Layer 4 of a small transformer language model trained on English Wikipedia (12 layers, counted from 0, width 128). Numbers have three digits each and are written without spaces.
A neuron adds its activation times its output weights to the MLP's output. To switch it off is to set its activation to zero at one token and run the rest of the model.
A neuron's activation on a vector x is GELU(weights . x), where the dot is the dot product.

Input weights of the MLP neurons that the questions are about. A number n stands for (n - 500) times 0.0012.
n41: 697422724854390500635827541626428417402419650409583396509590386454229409350528360745643568456526416315662589551517363400491385724393309455424608228574599500556440539532706666629753704349580457217788256601500486310419386702383828552741687491505423307487322293636748367406251580068373286462433602479532453408389505341892611460414718621275607452754653496458393460364567568447360248368463
n49: 504400532609432524373787484348631651422413475301481706635333736208454592237815417456427448289473393695301652573446484604752379416576339625733467552472687348618614534763757488509492562625383496335555232347425397363406404397397536330693576267639555653603563528453452544488364600488645561392449659470399496330699672401602439634328567674348541260635386660403537391277535536457660338636597
n80: 444447525624168662340686653474336565274533666344471391243359581552531615331579630580517813614442257707362475260573445432529615368427577632412574597509496413397522420534113783643520544496488540649454308558391627488145641563563604496688309666327589513462479496545773453638469487441539608330417237739332557560731462761580805730618372320491476290643478496630431697387483593615348458424269
n92: 383414521569440332382509590447326330504496584876541313730750444396684423637376691457569520270562364583474546600381423483513293237391447433710588299600295637491417545632500405295669371612583565362606191550568230508339513407779390571342667457487644392538425465692392509462385544504380482400264622714426549804759303289451791335645697314615532639740356663396649587677234521589615343744444
n123: 419392341687419719500492686243708574541460678323453532592815391398399642548696444669366545461508314316311571459365617617298407285613488796643342492660391434312418523488468622680662483435203727508428641577520483496428559337786420458610427545572390606631409463758370403735450655548687574541520356454492779349547444546359643484588643718380466439481636427361698559454357319533765325251374
n214: 414590496547851415383632581522365543391756631508545584504354483599424577445293715245474321476504714712500475431398334687454427350589203666535329589418549483548283431746650775264626779491603354619307513725513641399236829895387257663464432261716648496605529483577440415336404575334553426452542478520642351431342441382576556336691380446592424464598569366607544430693450670389321273368294
n232: 409582438690428284573522585348518514408451731482634771357556684455444491580477580375301513440365454819463675464264307317681672658398612333743209607568197394368363428536374400212547383532592440522491338467567825198475556615354500458466266752491609477332557360495862505535523365482634362441544537158423343527767751362534819243191477666555593389673495342650541657426650751326394500755468
n259: 222449667752509388532491513335416518614311624287431716757417250554137370797712769447311700607513509532631474432551504504447626411395206513551573478382357436708409525575724221350517658675426479504289495368597647458462872504583623343542745312558734451579356509471536755513280657411578377583478550554351358347283287340441256425531825722628375419418659343417518340550303638420514592918518
n268: 365521320351621531477558630248597577427601523611367588482342473545528527376421553567509829543461440577559569170457304411605473473261709374338394687845532418631491272513572554616530319854608177361557234661770486513701416399469491657416549603779467298606531338695599397526537394487362696550522432341631698094457660450669577571714793585656542241599691334591477457192548175460445289300630
n288: 490550669740237452641903390569481607432331446533399269637341648365381677618352741704471242450648202626253495490805467410308457620345432491356427400364386564524534392984414736360509406471084423390462392283467500450513480768580575554320400490339585371523523534627543505523779604324191471691710471343737387495537277329631379401514758692363406282958592582328476712201537557629451664538596
n344: 412280638595618686531579432683590743492619434432267418583516508397539447496680474564607641478383644423435699351533632700441561348339435626476430594492461516569442722327515408484511539739302309792291391404485578679582326604798411297475500401564588447470467325532347519299262547685414454370411304397523656362559594516496458209394665440449574673700623464609512650558537251449702493485504
n359: 321596545560678464648342632514414514268616649391190266518613400505448559423062568622399559931610379440375721749504532631357367765479600504656598563403782477232477319595564523377417363381350422559410458534622523272423386590531603533453477559518639258522407811650601464415551556387425528745259371329482280449619346672539541460246263664304381859570371699416574685725522174741621442745321
n431: 207496518261549635354415576454398400468707298647147407384500513477486563358463531589432337474565436659477391432679554331487212662439854517505408638495426312568245623438599694301714040361591360294659293538371385458546654381381637273631308271544646577628400762681685379465408940397592441587636445799437449405465402330399545579567714524574408423741664662583267496532526763504298544335676
n456: 541500425446545397596705576532726327546623247656474385305388585681285513513486580291482458204314917654609374618590196638469424451443496513969573553400671349527473483313585383437530653796673530473663449675766477466374425341531681629593156554713458563606491495457311374553610444469426313783688477483264532523835589445546414451411374438229626347750495385342450599583518375886679328380491

Output weights of the MLP neurons that the questions are about. A number n stands for (n - 500) times 0.0013.
n41: 446481456279591504519634589485432803447401542633585442437597285511464614616535370348385370413407704667535397549607625515568644479369666533620512424480517526535409534409541163412380435454524451419737208528526355600227352625528460544729486395638205365612591401562310592782697552510385529523368621496718438369745584257550374640585451690599441634387755500511540511473341397409241748388462
n49: 590408438356614695428484274577383586474377387535465353458530540637676377469646479465527488477251717542527538467341364433510651439413586529633427464296479529627633892386468511253652403388558471446278644480580531433375611576590475782611457535672547510618457528387597494466421445512337571413516596510607579421490437459510514572529467483319581576368419536471443617776577533464466182442629
n80: 480512472687523296477511543549629343492622695785393418738520465366268426507683397281270375596526476376624660822814530519451511335515180432457565508325385239379471465668704271555526493585436450474808496444679657466527409450565478468323450720624434496781373533609404549371419699445368579563653607275481500419500426564519459332343538386416275601575565523527415549430717728565730561492383
n92: 555639564397366686655497592510486611207675545439450449407365554490406522532789363368516572450523427642626391618476445467468490597716500487542489426636509523425515669299691617757361526363430403327248457612418644671530403369443464387479428661571519560400662562647443339324607543611630548421627705443343351500391544376470356560464382696542337554543484520703361337473624551322346535437469
n123: 546483457615500405493628654698373292469424363529626704449248598449285485572573356525287602479496471551598360455566503456656617481527545432624467535461441469518670652552646341268473441371468431510496527647399490510448574548347670598578637438566407497562638227563508513601563334525420361293721381445627265424371517749715423421513486408518333399552454875772474367521490448652487378476500
n214: 933647658416767628345488547419561618686290262416402568562500504209653352420411384509585713592784228578508244813664516166544400644455340561524641684656621562262569613308369547634455440426565492545478435391333554573475242412380569399787508527365279459339433472326747606587637615556394705466516345286272504604652335526504612246508517521474393517534579572385713578225561521571564558298542
n232: 598527458552384441550466583538561624642608307521616445595520347454470413264810401557368338388509488489496544372398530515692597439641738542937287547536472691331772620257837574269389178240697508470629410488432468700298388314373478322393697582531604469321411649433588511536429379445543635721421546442615641366477606472570351539307573255435476492366496597550329297692511554632640428542437
n259: 594543357593696496605530551620492564316631642615413701192480547477407633308629306467536435407535508432426548682539579594439527619619589508483582302432612531461458383492888339517252456487424423504504346657753385534473408612410245549381493714586284477311675511504231361504567417261618610464372310450577158362727657703340417577455469583593548757531625465737481569363681461515761338412390
n268: 325492496747415380398335706678246432338477647396693365615444721570688450400259458772514217437639674397306321398492432626591633639458513412518459523476475527444689637512797254414512455478573162576598481565679453454308572727521349336484580417551436411369531489595331451602643504346361462564477231554667583549500796525429579286351761512639649602455704469446372508686489312410611456701449
n288: 568483534673394642723648355329191602645451372442469406545405407437762621524475621451694434362374847475177395458377524705367420618371551488708531479631432757636859588437480330236409568551674525390421492277639508647462604475157439575289621585728314500155749528555887663403435475496538436564581572594575504351271373522496199450537777418509370652529428530334552517415655352517352743380347
n344: 647476503464339468510487591550716701401493434467485643642422382756734574549486584554563596527366525594549586589587374631449407426449410439380660672493674236483436510579442596473493362405536398467489313829410321678658542524394257478549338580528543534637517589731426664547543503577531366412643536537500411411420257417317537466386466539554549292334419535490526453288487479764360500245434
n359: 496382402463395584356313632589422466251391412514537438393487654664458742393351574358724363474611325602293730413233538475509439577436305530760348674608366350725500753344212485620586496366640595656405610518394476644296353256624433313504967537614329312466504450615456500518542245449407495478664621556435487700522434782225407699381595407631795478660286566800513620636563779261496747487368
n431: 508636636443577451448617415345471465591250561462568581668447661270611398583472568306393563460398620375419595440528419271454424381638526754734605719558464469399574340452418679377630489403392670631608388442686541275348500528694515538533426957315263645761540385468640388346715117318395483569492463296575515366500790747620402706446488488529537480340447315378600480435686448357614723441379
n456: 701539615226407504442508417508382432676634516590388255549544343550377500426449359525504590531353288583488460403418466349610554446580691428369168543633605859586398395458561570641519415419428392253480315464447615855612520667607403707433643389438589660545469593504504496666552485618421445378673315500366500228449715601539380662500635587423811675362430578553243263602331722454643561619320

Each question names a token from some text and the token that comes next. It shows the vector x that enters the MLP there. A number n stands for (n - 500) times 0.0083.

Then comes g, the gradient of the next token's log-probability with respect to the MLP's output, scaled to length 1. A neuron's effect is roughly proportional to its activation times (output weights . g). A number n stands for (n - 500) times 0.00076.

"ace", then " du"
x: 816313623694361479417431361477542583626336600523614608418359539577428352515467344774691696394403510452418381674652662571534664505205311463653352526562579639432356642367296567469425489457451503277539561413679334488470252515421462400548402503512496722389693582428725462578532489623492466316490465750408585579390538429378567462606513442808665578503535459459459472525469349396413525413592
g: 466510466597339737567255535342571549540484335338337708269585455473706630480509428636739604454633601670581507558564538389327542509680499629591513248284656524490542464673656544559569430588557360611379484383456607556506460280372532625381248615735368530615517438537429649479609632643521510594423421360226367456286571474434473430619593480446520427633460328299494394532342597525572392514491
Switching off which neuron hurts the next token most? n344

" in", then " the"
x: 782391307453372598570772370544460490500452476522521596450521556464444467572449318383688489484674639478354616650570475646282443678562380535582702572620708578349610464471544508503272401268575588206327606378387516575576314315431434441401535595443435757252519484483559507587406493405601569433444657768481548627677540566141414495543524432542631550600533517524340439421503213636504554629495
g: 663462439555417602314686501540638598427549475486446397503465514496454382379430258217577442416608523379547588580383450607392571490365370479637635606461594421481406431448640650283267397526637386362538411572715622401284692565717324614451399743642504418495470649563601340632458355417479355514499566711600593558726357444745678671464466658397515469556295425472673579536481465560460367305437
Switching off which neuron hurts the next token most? n49

" album", then " features"
x: 660130377573454657565464316566673591601425577584541527349506611645603601417409548696475473365456663318451574480404519568451473667571325347537567612512525590626580617625433433376403512404751594302251528625498451501511300580127507376438570559507375657498677618425655474654666331449592605395520568650459422484518571360251499472476457625495653460362811499565327660342430346107412528469480
g: 588450483516646467512425320488327453513583566447464464519549510279377543353314367396271626278673587522583624442328682552604498513633593415412509393632494634678339290466697445417367589731565526489612631451634409428344449426420526492446625712427555812423711460639486352407444395656409458268456609421489665411643533650661450472576526593473433468643508478560449287746532314702420458319525
Switching off which neuron hurts the next token most? n232

" has", then " had"
x: 557180389573356475596485456540304548697531563609540473470438545609461475459455694402532285507670608268502558525435531761439522678422271688538734537462564549422475477395576452465255542430754476284617518474619384430577375383298434620631710453409471417189670639367706578603539525451435606518582712719366459476439521392413413372502478609679546431540667516328383807506445470471419440364600
g: 429508446644376524568364473577476629636279447531399547337440397476634688600523475531641624583486412451421511478384591314522534455404595332758527548519425587375768355455506706585449436636412335464534405489570454562374545463417429594611423445633440404365278434655432416678479357633370548523486209413798307490511406504710593416623463632577747625260578619469470151633597489457632554474612
Switching off which neuron hurts the next token most? n41

"es", then "\""
x: 639649437543288625727365395486421563614492563622496530508516601545470346553463527586606681672510513490366332466534504565560602497435285359518674496537664567617588546255405519464369404487517515332559573401534453494384423552290214435357505544569489722380465633380728401697468470500513680219441515891291490692406466423123526439598381409739658502498637530464580647543483476295589557301430
g: 502640680306328555578399937505581629703550436452422719515447553646291563598630407736690521594407407308507361410475459571445774358603532560420520520510435605510659536490478781530420384434519592448343387635337367623574465568562531413421415333494344626446421451363536467618634512458470376667300377413386423678362420444483376576336496426448625621578507505367356378565595436552395393577668
Which neuron, switched off, raises the next token's probability most? n80

"In", then " his"
x: 670395523533446474547525336448361467516359452483478582407467515537664484513316679294550449509677671422509635669407541641366412585422361656580335653573592627374422455483468490302320556278685654341407596422610447411564346515344352428456566492637564696362577574484798418464607505473439578375509726647264550552559477625169521539688552432531588636632570620470375801337486257378474540428467
g: 574480523306471625569739268347298623621449639625156440393506481538523362501503310357626585405633478359475579347443567540500476592393474565615592424554604430545463210510401674614429532564409389537476501394580355380660576420427339679535495657519675501542592606480618527651774540552490430623421346349785510524380459501588798348526623555404515622301453457612569385668457408413392521298457
Which neuron, switched off, raises the next token's probability most? n359

"old", then "ier"
x: 819307461532421673472515652523534466547391442432641508339476427339410335412536496575601564440392557387604365474494508396399599589366280533536461564634572511406513585255303618431297459468619489299648805467667538456621338591203426389353388487329537529301524501462691617635511399625571505550299591688553531540612567509314526359639467512767635582438618434521455593589534399398429829496676
g: 429518622504549541539465609474490318253421464410530398484635751645527400490407541359598563543510409425364551369497385296481632514412415624360485424641334400464454719535655456458695491582496553521676546429458633238471441384608582768598446421407578403612427381564379781502515394587231552491470372312720375571622725691675514503558389384604433433383365481400548292488619754736433604511447
Which neuron, switched off, raises the next token's probability most? n232

"s.", then " as"
x: 788260420477226506614301467565411444545563404408356625613343581548515546500502578459572500441525548131598406656550479549365427634495477571620558502415578523459652658479599459520433577515695652443249592523399497505558467499289294546353538584479515587381523748417893620524658334610411653452518575806421570531633525534253207341599363526423662466548579571337417633562388262541482463397424
g: 565515364667484673595507470742476260591483514446364558582439549535536503456600482288455577447375414506409603337528417438634377453435358581265360401644515537538559557387528455561328665516508382273826415287724400369641535682648636588530392475462618476600567447455449626694511542360716528243567626465665504401528407639440723476326428210416558361423550275574591537529550533493704508575407
Switching off which neuron hurts the next token most? n456

" number", then " of"
x: 521149284657432733541359351421615697561483411523622437588637546483605556323525424793370443375447571388460499330486438693391547535466339369557569559487475540409593616647523473333343510397720349308297664628621535371648395529290396605308521561575489663427645437492831557652657479540456578453513536570483458509486575560329418392564587541626505503476712630259389503394653320369472469359665
g: 391449631423549586468577525453579436425429524533372452636402538537752218395457505499609516485461591438679577660365525538443630501273418578761489352301447571633409297410922548421441556464506266446254381585590659485516430566558478452392447722511440663532349488598481467630702455520316646615365266461451578551506419686846520422471539513557650453397500461436370563423479533320444651560410
Switching off which neuron hurts the next token most? n268

"ours", then "es"
x: 481509367615378651726527501403488619601436483512505776504419530581500473404460452548522359365599543536489419405441559657487638646440226305682693317379660402561509432526577578382211427505777480359360653512558481511599381422399257680342523490680489672328518435364621355395642606493487673404561578827291571531449461415204557457450681528629480564531605572387465549516528310391499655521612
g: 540435473511663382604537237386366488553559340558669618419583429223438615471427669433531637425613625788453289452527565326443495384507592498416654456470588367561389294532352584462692491492403482683624529385651390491439592409412509593401420540488634484572680578703300493344516452561399512440451449424410551436753349287444566577661538635478154480596376631405722704326644607555514618490487
Switching off which neuron hurts the next token most? n232

"\n", then "-"
x: 720177429636317440587543387550370582559319504449417473518391716631623626547367706521437402332753567381448490513496590571339442610421473635399489574525637527484566570547548570287413608452645779361315572375564538525575311574302337632384499469455503475230552586513835710617543526524370581499565616556384510515511438483185317481613626508515441432644584388367466648431473320533495583380581
g: 417562624560375584602480539570482339489443730475537460179504673641607645529384455449399555566482454586409582369370566612517615545727331423406146577537587459504522416572484429561538621605630550174664657396606642408436176478605455318351616444534543541572514463508502261432647417406431480434446452523478662434304736526749440801415490435492549559505537446662528376419593515565303537475353
Which neuron, switched off, raises the next token's probability most? n288

" This", then " prov"
x: 495251487713315588628510386601501528457480345388571627414534512578550481470282633471565416440611645332501416637509613479406393734606332616653557654544590608363523661595529586294434488348665533336283553452519495448434351545221446566577622515621420436122585492498745559591547505505465548529569599635408488480494463598220379333616577456490521403614565539511433632580530309241501545308753
g: 433549441666467604432320638488506561494668588434508415430601506330309300726436543355500550310589672499594707522337501577691399378317532462421666473671583623473590383452680656458490443511675746279496479554606390393561622560409670507515563652560468508431275361228378382660490375580520386719513417708388633392484439496449503651480469234495551365540365559313605351512474639588611382354585
Which neuron, switched off, raises the next token's probability most? n41

" without", then " crit"
x: 579305492538376507500485394478476548498523489450515601475427457541643501532339612394394381361640572446489546542588545796380404658419265467679536725558571591482548613458709566436269494348624302496306575523596496365541353503373218588569663628505549552315683669540602542582624435389481523427594791740395583569398465658230300408469486410584477621528536516466466534542403354406458536139576
g: 628453511558408518445598633573532573505457715521666490650554643446422462387301362730400680384581602488490445423350287521452576740625469473457459387533127570559596530397539326616669668301678467577461620457527426432271570380261463459614496559356320516431461351388707417312591537453678361447488523590426630494470458499707507471356776307498576673462431443664572391574472574654471581323435
Switching off which neuron hurts the next token most? n214

" album", then " peak"
x: 625146362594453645591486333570665599644391569629553497349465608625616575435398508697484495372455647302424534484408538610451470677596321395557565615534528595644566609593413453366414509405738601296269530596516509503522250539124495411421614527491392670481673615388706484663631352464623609413499565643444420497502562359222479425465449599515668449379782533602332676361429344148378522448480
g: 579424431411478443504449520448256555624477517677648460666597619249365293225462659466478569508533551539604507416585493578484402481483677585576628385638534491477474327648774346274503402619770526497487541443516499386469429549682357489419572652404600534567697382554527722263475257573727370550600467445281687526450515613546390684394570476374581368497457518591224451488448559460373369361680
Switching off which neuron hurts the next token most? n232

" features", then " work"
x: 697384454497340604660491371526432576681359627568364441476421486520653497417526558500320341319657559345461505477454522747456537757412315487666689530489544519517455608457614486417201561459804480196352578584476557389530426385316179645585597573556426611273596542397692536510617476551577522332417768726401614608620652418269429467408498587657569459477596454324461649523375391412455540436580
g: 425387552725539591628717558660254151651656419550429754443360375598431544601424604648404549473383564525525476412422536359418389551341485634649684423546498457510610485289607538343591526461481420649605383506613460477313576657562431374508532339453565374213609423460458429472486431467566649681626409392508352355342588654687329612398704427405336333669600381458540498545413655518655593563499
Which neuron, switched off, raises the next token's probability most? n49

"s.", then " He"
x: 641253451570250394570537405585392552623468459548409622570344594645662594505323630479488423390614529307487502580545562559343412607446408614529559601463603570425642649559587606360388546293703760476292580457477509507591328482234288619424503459440505485338489638477867660640553519516362644539502663596395460583524437449212242290575532485513554507561539505407449664555421303529457553375561
g: 176435582538466604716406420441252366584377507564576450494479470635484449629364525236682467449216429523472583626653476583474431558425493781444578503515431402571502657327425624523508405496421493661606698389448299504561477527401736433489504138535678404610718459547444606471604483363564438478630421650749584519386754495325664444536614426410443422550477509710429583543520341450362468528418
Switching off which neuron hurts the next token most? n288

" L", then "'"
x: 579287353494525620700455401446382491642385601411526423458574600568726404307400731582552639259582612399636407508474541632508438618338260350537425475555565544568492591651252609377334557445741541453538684375602473443395348571307437558508391549496521516415542555375681596414498563614416605425512653917425542522324691676164530553695509494565382417369492575352534588592466310485454524345476
g: 384562538486439522683556341443466596535501328680128449531521398474668569525485465484423548389345407337646311413379617442451453373673545531426415565588197261579426607490598446561410502663621393449470560532423377512623288528602743542657426456713494628268448404590461485425404583410355536586578508466526774584569380610709496551411415380724540498643332521473595695326398725487582706493533
Switching off which neuron hurts the next token most? n80

" to", then ","
x: 663134474560422454519685290378573449605265525426483464511518415592483520530350454444560447380655500487576452533522522576596477652346379523687446796525749477159574538436546503380349470595602549411474613568591388649558290440499490542348453519434458541325735592372755503508596476583549466471463754880435457471579725511296466605603302444405580492642512715303358551447571403458402408294585
g: 606459324533475473392621468641543534514545346664721467485471391579688564473604495457469563418457454580540590716606476452531476319456472365494415658623595692514538621352450574577487554423522341492370511332563803436407622612389561379221496542715544499458375767538584568258620523391374610599531422356399371188597266544410540409597322512401621536760436441509594677438392306317572601575294
Switching off which neuron hurts the next token most? n456

" the", then " Quarter"
x: 620241435566236537657488425545397558461331502509608539523417610708554648564312684501471423376577577371461565502504477528424512621462330603455463668509623502420542519575560677233453526436624671345313586455539486501579376508256306611457531464498439534280548590536732722612479500478449566515556793613417482550459479456233281505650706379501463398655535449419429533507489355561493549284640
g: 537537528496335405540685559488810503455528407395410550659341459676354371352514456611713716536507543488670470375463508484467563417350775614282471529598330612603521466570285460658536541437480600664605396469283381319459542570349591506722431436492360523621378457480583693399230539370564514701457535549525417474425462361397404306561607560547778514351469445437501695321414643533404361705614
Which neuron, switched off, raises the next token's probability most? n288

"e,", then " Christian"
x: 810218438592388587458383362565520513614333526472396574460451573590434541414440546456534486480578577332485537481567504672460402532438293568596412532443467474380545656491659510505417451485606626354286560572462574598648224499308396458287641433606524453285571546511763376523589474699440556370463924689387550694468680425265483503630614352512522551443570486495372720530436359436478565287514
g: 345462541364292606749564641417711559349404452404558616538451338636596565643531229363560635500360172569418590435491525533362479254502547676673624601470585518607606426298554538581515351287641703400493481511387303420693508413365545451688619503535438494351528641343493366634563497377640708410469517401505458456536670530347564318614451526613581510375483620551427647308599481646376477408622
Switching off which neuron hurts the next token most? n344